Layer 5 of a small transformer language model trained on English Wikipedia (8 layers, counted from 0, width 96).
Take only the direct path to the model's output, skipping the later layers: a vector added to the residual stream pushes a token's score in proportion to its dot product with that token's output vector.

Output vectors of the tokens that the questions are about. A number n stands for (n - 500) times 0.0021.
"ork": 707 359 358 821 509 601 238 571 513 475 420 572 686 499 309 365 457 678 565 226 633 584 414 508 472 364 481 330 606 567 484 457 429 568 428 513 862 589 630 523 262 680 610 618 466 471 745 495 418 340 408 271 230 529 541 641 361 168 555 372 208 491 967 550 513 474 268 666 509 381 337 797 603 544 461 394 263 912 394 383 428 736 904 445 344 954 863 222 645 493 407 537 581 97 416 255
"and": 179 470 587 614 487 729 723 394 569 275 274 555 562 561 401 249 670 675 384 620 400 644 438 471 501 560 577 254 802 518 674 348 325 673 581 562 572 687 600 629 658 60 688 482 350 533 515 414 328 425 582 424 344 652 464 521 515 327 414 531 351 667 708 368 477 295 482 653 338 622 592 506 745 262 74 604 844 722 704 677 228 332 631 459 400 197 612 953 610 471 251 480 410 553 562 136
" |\n": 526 641 580 577 550 515 717 287 491 559 322 516 305 543 335 794 624 537 568 577 309 283 395 589 580 534 685 367 398 761 486 463 465 456 434 414 800 457 546 779 683 520 299 567 480 369 612 564 382 501 278 391 309 825 465 481 419 371 661 240 731 384 363 716 525 370 486 437 414 500 394 455 478 333 588 774 300 448 558 154 330 544 342 368 557 687 475 490 471 500 706 560 531 589 809 451
"H": 583 350 496 598 579 395 442 371 428 504 628 459 483 598 613 470 270 674 220 292 364 501 310 721 331 516 687 621 489 646 436 724 288 517 428 499 512 574 518 707 605 587 484 300 417 720 603 305 434 480 623 587 200 612 686 285 567 523 784 396 395 379 681 539 513 690 568 359 672 534 684 733 470 249 642 569 437 652 461 643 545 458 335 566 184 411 709 214 430 430 516 473 552 317 563 386
"===": 749 494 477 282 716 344 608 588 615 474 323 382 480 367 600 649 515 817 269 488 493 167 288 586 600 315 461 267 258 500 320 342 727 467 358 263 690 560 433 652 755 294 714 329 98 417 435 725 228 651 835 590 571 576 672 425 552 324 547 441 374 417 756 506 529 743 153 648 570 559 629 490 419 525 365 797 708 712 132 444 354 767 529 435 483 785 466 368 540 520 441 537 458 562 520 595
"el": 355 678 606 305 578 731 422 430 374 562 506 580 475 426 488 139 363 830 617 202 601 764 548 525 152 405 157 386 638 810 357 538 637 729 415 375 702 430 486 586 414 664 644 463 609 376 425 503 310 313 543 674 383 743 618 395 98 361 600 801 440 543 532 488 513 636 524 736 198 575 428 191 729 652 601 368 652 531 477 624 599 437 659 546 381 762 444 263 288 621 316 643 815 455 409 82
"ell": 392 607 516 495 285 633 336 612 675 537 507 529 548 441 407 305 412 785 670 152 460 668 524 508 309 470 427 392 589 879 598 421 708 589 569 286 689 570 478 588 372 522 704 487 443 531 627 458 447 420 466 577 292 698 382 616 361 174 309 456 716 562 684 353 506 336 143 720 353 439 417 459 851 390 736 521 559 691 358 554 653 715 745 494 374 648 265 499 526 481 535 514 294 350 576 78

Output weights of attention head 1. The head adds the sum of these rows, row i times number i of z. A number n stands for (n - 500) times 0.0039.
o0: 558 441 722 256 433 565 689 742 492 671 494 457 578 394 142 313 556 245 655 470 449 289 472 545 629 445 500 523 493 527 529 441 415 607 470 514 477 447 329 417 431 711 454 478 634 326 608 502 383 637 612 384 452 639 498 704 591 536 329 630 296 509 565 521 669 566 517 615 423 589 511 680 431 585 512 662 294 183 524 492 364 586 471 355 534 576 555 360 497 712 525 527 405 365 553 515
o1: 510 447 358 458 531 511 371 471 623 557 550 535 501 380 641 372 523 498 438 676 581 474 729 735 643 565 634 477 396 264 451 721 356 326 528 412 398 340 837 456 364 507 553 594 365 452 578 307 512 498 578 571 465 450 707 588 358 426 571 340 570 542 435 388 345 699 584 538 354 275 485 425 576 671 371 384 498 491 685 592 566 406 544 246 422 406 510 472 573 792 397 484 413 600 514 696
o2: 491 303 417 369 736 747 340 685 393 720 434 495 491 542 466 474 592 644 590 544 282 532 509 598 648 437 341 384 375 644 562 625 522 405 645 579 524 479 308 454 656 420 538 691 631 607 474 349 587 473 447 645 440 351 476 533 539 642 370 634 495 490 571 666 245 429 323 533 301 501 492 510 354 452 616 466 445 629 376 509 376 435 485 545 482 436 540 363 594 505 436 509 554 429 565 508
o3: 479 484 535 383 538 488 540 440 433 474 394 445 487 535 430 419 442 393 680 476 723 629 610 683 605 488 404 459 620 575 228 532 602 653 361 577 499 422 695 563 461 544 535 513 513 561 311 561 499 248 491 551 388 437 490 429 564 474 537 701 470 459 586 549 447 522 258 301 431 393 568 513 529 411 529 645 730 485 546 412 302 491 494 217 562 438 685 490 417 577 802 439 584 603 443 435
o4: 414 358 556 474 652 394 493 568 428 629 541 429 337 528 232 633 462 474 657 453 539 498 376 633 466 669 645 530 440 532 576 588 667 434 648 342 378 457 553 389 375 472 567 393 447 299 479 486 532 479 476 429 191 445 616 474 544 568 501 464 426 643 357 456 506 647 586 475 544 558 732 631 513 506 544 599 812 465 485 340 365 409 472 503 560 283 618 371 631 599 517 528 419 490 585 501
o5: 298 445 498 546 401 613 363 565 514 503 341 401 573 534 443 639 579 540 345 436 585 659 342 436 431 745 363 603 457 504 625 802 483 592 456 717 512 488 736 555 425 506 225 337 464 718 498 525 555 485 545 376 634 377 477 632 448 437 552 518 462 471 503 306 385 482 663 549 350 582 641 449 216 477 464 409 436 590 481 782 516 669 471 403 434 396 417 411 338 437 591 722 513 430 546 599
o6: 508 462 574 699 459 514 736 509 601 354 448 493 494 608 657 437 376 315 564 400 401 601 252 445 486 389 466 460 74 283 764 553 289 545 424 462 575 371 373 324 306 419 533 635 672 426 424 539 586 749 476 354 541 604 579 540 576 304 364 512 457 453 322 605 585 415 647 393 416 491 514 392 573 689 813 303 633 611 562 572 519 502 560 543 431 681 569 562 500 418 525 492 558 608 624 572
o7: 502 353 198 635 422 242 472 753 827 522 462 526 494 467 801 428 467 725 625 335 407 541 584 591 519 467 501 514 554 565 451 333 456 406 506 460 607 438 362 467 301 436 432 528 485 407 467 447 499 366 404 592 526 554 566 434 508 722 494 427 512 657 409 608 592 436 643 371 594 518 491 482 149 540 492 413 477 494 516 707 739 553 400 586 554 674 443 718 455 476 480 427 524 479 298 538
o8: 260 714 496 533 546 493 487 454 556 614 598 453 536 427 669 434 789 466 682 475 599 586 245 682 512 545 335 480 546 369 463 681 599 566 584 465 629 358 280 547 549 588 631 576 411 493 497 485 671 500 511 635 523 177 594 443 565 537 544 472 479 500 374 444 359 415 441 718 621 471 351 625 571 512 427 700 240 341 524 331 315 383 475 138 327 569 520 792 573 476 516 450 325 472 639 430
o9: 516 455 472 454 450 416 384 606 694 512 316 652 426 342 386 570 574 491 424 519 484 302 416 518 537 669 514 448 498 347 532 473 227 512 556 540 715 266 452 502 588 660 626 406 726 549 648 340 437 516 653 791 412 505 563 382 407 248 350 482 448 578 619 590 703 532 519 494 154 601 339 497 551 369 455 670 573 458 654 363 699 614 531 538 607 480 530 464 505 384 476 575 438 463 745 318
o10: 429 748 415 499 463 465 576 590 580 512 463 486 456 330 315 412 182 592 417 457 411 316 610 577 467 504 443 539 509 575 429 678 719 484 425 738 210 383 536 447 730 738 382 405 650 657 663 385 504 497 640 264 525 512 387 317 432 456 545 360 623 465 414 524 591 383 587 432 548 542 668 561 606 625 500 467 534 490 582 290 699 510 428 378 417 632 593 572 540 273 624 615 641 472 439 282
o11: 255 695 584 525 736 524 517 646 294 367 437 562 659 477 380 385 647 330 511 367 579 587 827 344 423 458 495 383 258 443 311 595 526 623 410 620 533 406 653 383 403 446 317 363 437 624 385 295 536 434 617 651 602 500 577 773 495 475 670 289 629 649 591 686 422 480 411 769 702 351 551 731 437 495 491 540 646 343 463 379 585 582 263 709 338 304 494 303 463 655 619 245 462 409 603 583
o12: 659 526 454 514 585 685 531 424 469 281 441 412 428 621 542 537 381 524 713 548 262 342 427 442 222 734 537 879 532 612 529 526 254 544 412 530 422 390 627 404 557 493 890 379 489 621 379 753 403 367 538 755 672 535 428 633 649 539 508 468 535 518 541 506 398 410 532 524 425 530 355 391 414 397 522 485 350 492 757 658 417 443 238 445 355 590 461 421 538 429 469 654 487 545 512 337
o13: 533 560 469 580 293 395 360 748 523 450 374 584 532 397 405 330 514 338 334 473 786 641 760 565 498 644 413 411 540 549 500 502 444 583 270 556 295 408 446 678 598 385 395 588 350 504 413 431 513 413 611 556 544 385 480 489 611 612 548 329 358 437 601 617 598 478 687 550 459 470 609 428 415 621 413 426 488 514 406 609 434 469 499 557 632 328 557 669 457 670 384 628 517 638 551 417
o14: 599 474 324 695 564 567 352 334 523 356 267 389 640 478 769 596 338 185 384 514 477 447 540 506 435 554 513 435 347 563 663 532 616 489 579 525 682 387 256 491 687 565 565 307 501 384 400 596 427 417 636 551 426 514 636 361 315 687 317 632 572 492 760 397 463 545 477 684 614 362 854 615 515 660 430 458 438 305 500 332 473 592 602 290 582 457 464 458 500 404 542 742 522 438 524 619
o15: 655 288 508 340 656 480 539 490 484 478 503 364 507 592 482 433 392 371 635 548 581 538 617 637 481 641 513 520 470 764 703 592 532 379 549 478 438 638 360 312 493 347 381 297 663 412 737 451 706 434 664 412 548 441 530 362 378 693 604 475 428 459 238 430 620 424 620 445 558 602 457 450 628 512 581 467 295 570 402 272 542 556 540 604 483 505 405 397 543 554 409 496 366 492 422 739
o16: 617 450 488 412 656 472 589 546 823 444 394 366 282 552 152 452 613 491 646 389 452 518 562 421 520 224 470 745 583 518 630 448 612 337 573 596 611 319 835 523 501 593 527 378 442 496 539 431 536 601 620 278 786 499 468 336 528 542 496 470 465 561 368 562 630 890 296 538 649 462 712 664 349 442 500 335 642 429 401 470 460 511 517 257 517 482 486 453 492 529 351 288 376 589 444 494
o17: 484 579 452 562 450 560 597 528 488 490 311 430 456 527 629 559 541 556 777 503 508 502 481 727 724 454 469 423 549 696 257 472 455 474 462 595 582 718 562 497 456 392 714 303 466 513 412 429 610 610 607 494 561 447 522 527 603 336 494 423 756 533 530 635 417 397 456 758 247 517 539 547 478 547 628 372 479 487 611 409 459 479 402 729 189 295 353 414 497 217 502 404 466 346 267 641
o18: 261 441 356 516 277 551 653 521 418 548 506 464 474 451 240 503 281 563 589 381 301 445 520 561 608 329 644 393 594 598 203 533 430 548 464 283 632 683 563 453 492 562 380 522 499 470 496 478 540 539 385 708 442 706 692 420 626 559 560 519 395 514 475 526 376 513 421 507 393 589 567 478 241 648 579 513 435 303 533 625 529 633 716 499 568 582 462 628 420 569 526 671 415 435 569 749
o19: 480 608 372 623 511 464 368 569 530 553 549 494 551 529 570 407 469 336 391 540 297 616 359 590 566 425 403 538 407 721 491 279 337 472 582 355 501 367 629 482 611 599 488 407 568 561 551 398 565 504 282 394 526 452 548 376 250 467 596 476 600 439 455 825 792 596 494 544 455 407 199 589 488 198 527 558 419 569 561 502 425 260 568 575 470 411 532 640 316 792 533 668 597 730 489 823
o20: 401 357 336 384 452 480 478 524 487 376 468 445 488 790 339 521 349 462 486 441 486 445 572 320 526 358 476 475 191 492 502 539 616 597 537 489 538 550 726 518 459 652 533 495 369 479 662 627 542 552 453 713 651 477 596 480 456 420 660 527 537 503 723 465 277 700 579 661 861 609 416 267 346 446 479 488 677 447 450 386 430 563 415 493 572 365 457 643 470 248 573 431 592 685 581 359
o21: 495 355 490 381 342 649 445 475 715 481 675 588 537 593 609 634 696 577 551 429 447 622 292 384 578 301 538 430 337 600 724 666 543 467 451 334 394 406 524 588 580 391 521 558 442 365 577 163 660 425 556 449 621 461 670 363 395 502 520 471 302 655 650 543 678 511 505 490 685 341 457 651 468 580 693 684 485 333 569 682 374 342 296 724 287 368 338 412 530 489 432 578 732 453 426 221
o22: 861 386 663 513 274 452 569 462 411 592 578 649 688 690 583 337 561 491 577 523 435 321 397 593 510 417 456 318 562 550 372 793 389 444 559 246 417 526 700 613 378 450 607 524 306 429 552 563 463 562 448 605 387 489 437 478 434 610 532 335 544 532 562 520 753 444 438 480 596 399 423 421 454 578 373 522 372 461 598 385 750 386 474 564 766 444 346 337 474 546 611 654 355 545 467 373
o23: 495 363 675 600 621 508 387 364 584 556 332 477 481 294 672 577 611 519 443 495 306 596 466 538 710 599 540 623 489 620 297 565 348 664 485 531 629 515 475 593 658 191 480 471 502 372 526 595 517 496 492 699 540 528 357 415 292 365 706 358 367 379 419 571 592 428 558 450 677 410 440 500 347 786 476 592 433 442 634 377 439 457 447 421 783 444 488 371 588 537 316 388 561 425 746 527
o24: 394 493 509 398 561 478 672 625 763 738 457 458 492 425 740 452 347 572 444 418 577 385 556 485 379 467 384 515 595 610 611 574 398 519 440 453 851 505 458 511 420 440 328 618 607 523 513 344 518 260 760 316 377 586 617 726 450 543 830 458 530 500 479 473 668 574 462 396 356 659 27 518 473 641 489 444 498 499 487 543 367 486 373 342 541 665 364 405 513 472 563 488 574 371 428 403
o25: 646 368 667 577 475 375 510 812 361 443 491 703 367 652 451 363 284 428 510 652 560 313 559 365 413 442 580 639 354 582 545 666 593 739 426 441 437 369 279 515 393 510 748 674 579 546 541 606 604 561 637 582 544 359 633 560 539 354 620 473 209 455 356 577 667 343 508 727 449 473 509 703 322 477 493 497 415 461 658 452 417 576 614 239 440 245 355 575 641 458 264 483 517 472 345 575
o26: 518 717 516 340 435 609 583 375 664 471 416 372 404 754 543 407 525 430 611 546 454 589 449 441 647 745 565 524 693 471 592 504 534 302 505 575 520 499 485 528 298 519 393 545 449 545 498 653 644 378 558 527 480 634 399 559 230 342 606 396 670 306 477 550 506 499 282 495 125 214 554 556 358 459 456 444 455 554 468 461 746 431 603 747 522 530 484 637 679 531 437 538 237 560 773 136
o27: 642 460 488 463 241 588 393 555 461 316 634 635 552 268 592 462 567 473 625 430 542 573 493 702 570 505 346 554 542 640 575 338 408 419 463 532 641 696 638 349 483 507 525 332 561 390 420 514 516 448 623 638 317 512 642 330 551 191 384 395 407 710 478 518 570 453 688 248 606 652 630 398 611 456 306 555 564 487 446 404 419 590 592 440 328 723 488 467 638 557 457 476 404 489 492 593
o28: 382 531 368 440 374 321 523 531 478 283 614 378 453 350 433 469 424 625 559 413 636 286 480 398 553 724 532 381 495 571 550 594 589 531 710 335 570 631 510 608 469 402 432 442 533 349 600 320 489 525 459 471 482 697 521 499 628 740 363 438 286 403 517 245 624 370 368 695 389 314 476 508 746 544 778 457 647 605 440 651 485 382 314 392 339 577 558 480 575 761 514 529 659 622 568 710
o29: 360 580 364 399 752 520 484 360 420 381 658 715 626 504 285 687 552 441 409 412 605 484 392 656 594 229 730 499 544 654 576 428 144 493 490 464 492 386 377 368 489 393 455 575 773 470 445 424 531 407 537 498 488 618 481 487 552 479 710 457 412 405 685 409 776 426 467 453 528 578 754 538 453 567 585 521 437 511 773 442 707 732 384 307 341 500 686 626 402 423 472 473 278 431 245 502
o30: 490 454 419 804 371 557 488 326 408 526 460 461 422 596 339 552 489 570 427 387 502 563 797 279 421 411 697 530 714 580 466 595 518 466 384 569 492 386 104 640 583 605 565 545 419 450 565 490 486 441 508 474 665 623 703 477 535 502 595 626 442 361 406 509 369 555 633 353 399 521 543 584 856 698 347 449 562 409 475 324 319 285 511 506 555 617 634 324 418 516 479 439 643 449 482 498
o31: 606 246 744 485 481 385 372 525 539 425 391 561 432 612 553 353 539 285 508 528 669 787 409 374 651 405 445 229 689 556 531 626 530 702 587 542 574 557 192 539 653 551 349 427 644 600 542 566 257 477 502 707 643 643 225 605 420 337 539 451 383 666 561 607 528 569 309 269 577 308 521 540 607 378 484 485 443 618 610 438 646 404 601 464 550 409 485 547 654 271 496 365 704 339 213 631

Each question shows a token from some text and the vector z that the head gathered there. A number n stands for (n - 500) times 0.014.

"or": 555 522 427 587 580 409 683 503 731 330 476 546 476 333 185 605 455 269 457 610 396 334 465 499 632 602 509 440 362 448 496 393
Which of these tokens does it push up most? " |\n"

"le": 430 494 396 531 374 503 451 535 572 490 530 785 446 616 790 486 597 388 466 365 733 358 572 441 267 651 692 378 326 346 512 654
Pushed down most: " |\n"

"ce": 504 507 549 619 633 504 300 254 477 555 461 400 293 334 662 467 696 380 414 608 540 656 585 530 407 384 567 528 449 387 354 669
Which two tokens does it push up most, strongest first? "===", " |\n"

"ire": 577 437 521 418 582 570 359 443 487 527 476 671 374 498 496 588 468 472 567 296 477 526 550 610 482 449 643 515 264 555 427 488
Pushed down most: "el"

"at": 459 511 529 623 592 538 182 261 448 335 443 512 407 532 426 509 431 422 427 513 675 684 502 431 494 352 572 631 518 347 509 359
Pushed down most: "ork"

"an": 522 454 423 731 499 473 241 480 778 524 536 595 591 454 467 550 602 502 418 393 359 391 379 579 683 461 594 662 484 414 532 506
Which of these tokens does it push up most? "el"

"o": 231 493 240 531 503 630 388 605 537 415 435 821 399 617 484 556 481 303 336 417 795 406 512 483 409 610 435 623 486 94 331 493
Which of these tokens does it push up most? "==="

"al": 428 447 365 695 569 482 504 560 557 394 313 723 502 391 356 441 599 488 576 343 510 564 439 601 528 402 563 655 485 621 338 556
Which two tokens does it push up most, strongest first? "and", "==="

"r": 535 549 623 482 572 502 352 335 533 478 434 734 305 473 489 517 598 491 538 300 425 485 540 601 402 378 641 452 267 456 421 536
Pushed down most: "el"

"ad": 597 359 609 465 384 366 506 518 445 591 368 543 701 234 349 415 246 616 504 488 428 390 721 374 740 463 572 568 450 241 368 550
Which of these tokens does it push up most? "ell"

" re": 523 459 497 571 559 585 283 274 479 523 472 385 420 605 505 482 393 427 463 567 548 620 602 506 399 387 631 634 394 479 521 465
Which two tokens does it push up most, strongest first? "and", " |\n"

"0": 424 303 409 537 399 674 258 345 323 630 499 596 483 481 515 436 548 557 576 521 532 488 428 691 473 570 356 401 421 458 684 601
Which of these tokens does it push up most? "H"

"f": 418 510 597 439 450 425 275 410 418 483 431 496 695 414 327 519 339 495 454 384 356 524 462 533 529 536 545 450 345 434 567 438
Which of these tokens does it push up most? "and"

" in": 473 640 370 367 440 385 448 678 510 508 532 301 366 521 610 644 664 42 392 622 494 535 587 454 631 602 552 706 469 299 517 534
Which two tokens does it push up most, strongest first? "ork", "==="

"ed": 654 465 530 581 489 552 673 362 497 441 448 514 330 484 593 479 539 437 783 675 501 453 684 502 396 541 467 596 214 467 463 617
Which three tokens does it push up most, strongest first? "ork", " |\n", "==="

"5": 475 555 542 526 546 609 340 439 479 438 356 583 381 495 456 542 670 489 535 351 419 548 451 453 387 515 594 504 480 570 538 541
Pushed down most: " |\n"

"ly": 528 562 453 460 469 368 522 535 512 494 253 143 366 452 602 576 313 324 572 472 287 587 578 590 596 434 322 716 513 470 542 583
Which of these tokens does it push up most? "ork"

"G": 528 597 464 494 640 290 542 438 381 726 498 440 506 404 534 520 444 466 427 422 464 437 523 497 511 636 617 737 390 359 656 508
Which of these tokens does it push up most? "ork"

"ut": 554 540 393 518 668 649 414 474 500 476 490 620 461 569 475 525 492 402 455 287 557 573 526 516 552 407 479 655 417 564 428 411
Pushed down most: " |\n"

"et": 473 566 470 289 338 517 655 516 539 487 533 571 321 405 493 544 423 522 489 586 509 456 631 582 458 601 549 675 317 558 388 315
Which of these tokens does it push up most? " |\n"

",": 491 570 442 574 477 406 333 340 400 430 415 596 399 603 389 457 538 377 501 667 271 527 550 525 359 449 505 594 364 451 541 338
Which two tokens does it push up most, strongest first? "and", " |\n"

"v": 552 624 471 500 484 567 509 427 324 526 324 574 422 364 608 467 513 420 524 492 464 687 505 389 630 461 521 322 352 442 714 470
Which of these tokens does it push up most? "el"

"am": 468 487 527 385 481 504 518 601 442 637 543 620 488 410 607 727 640 510 426 375 348 395 502 708 620 687 617 575 477 443 476 620
Which of these tokens does it push up most? "ork"

" was": 555 413 427 604 565 605 279 365 470 460 459 365 469 576 423 434 334 345 531 586 512 604 592 450 404 325 607 574 383 439 508 382
Which three tokens does it push up most, strongest first? "and", " |\n", "el"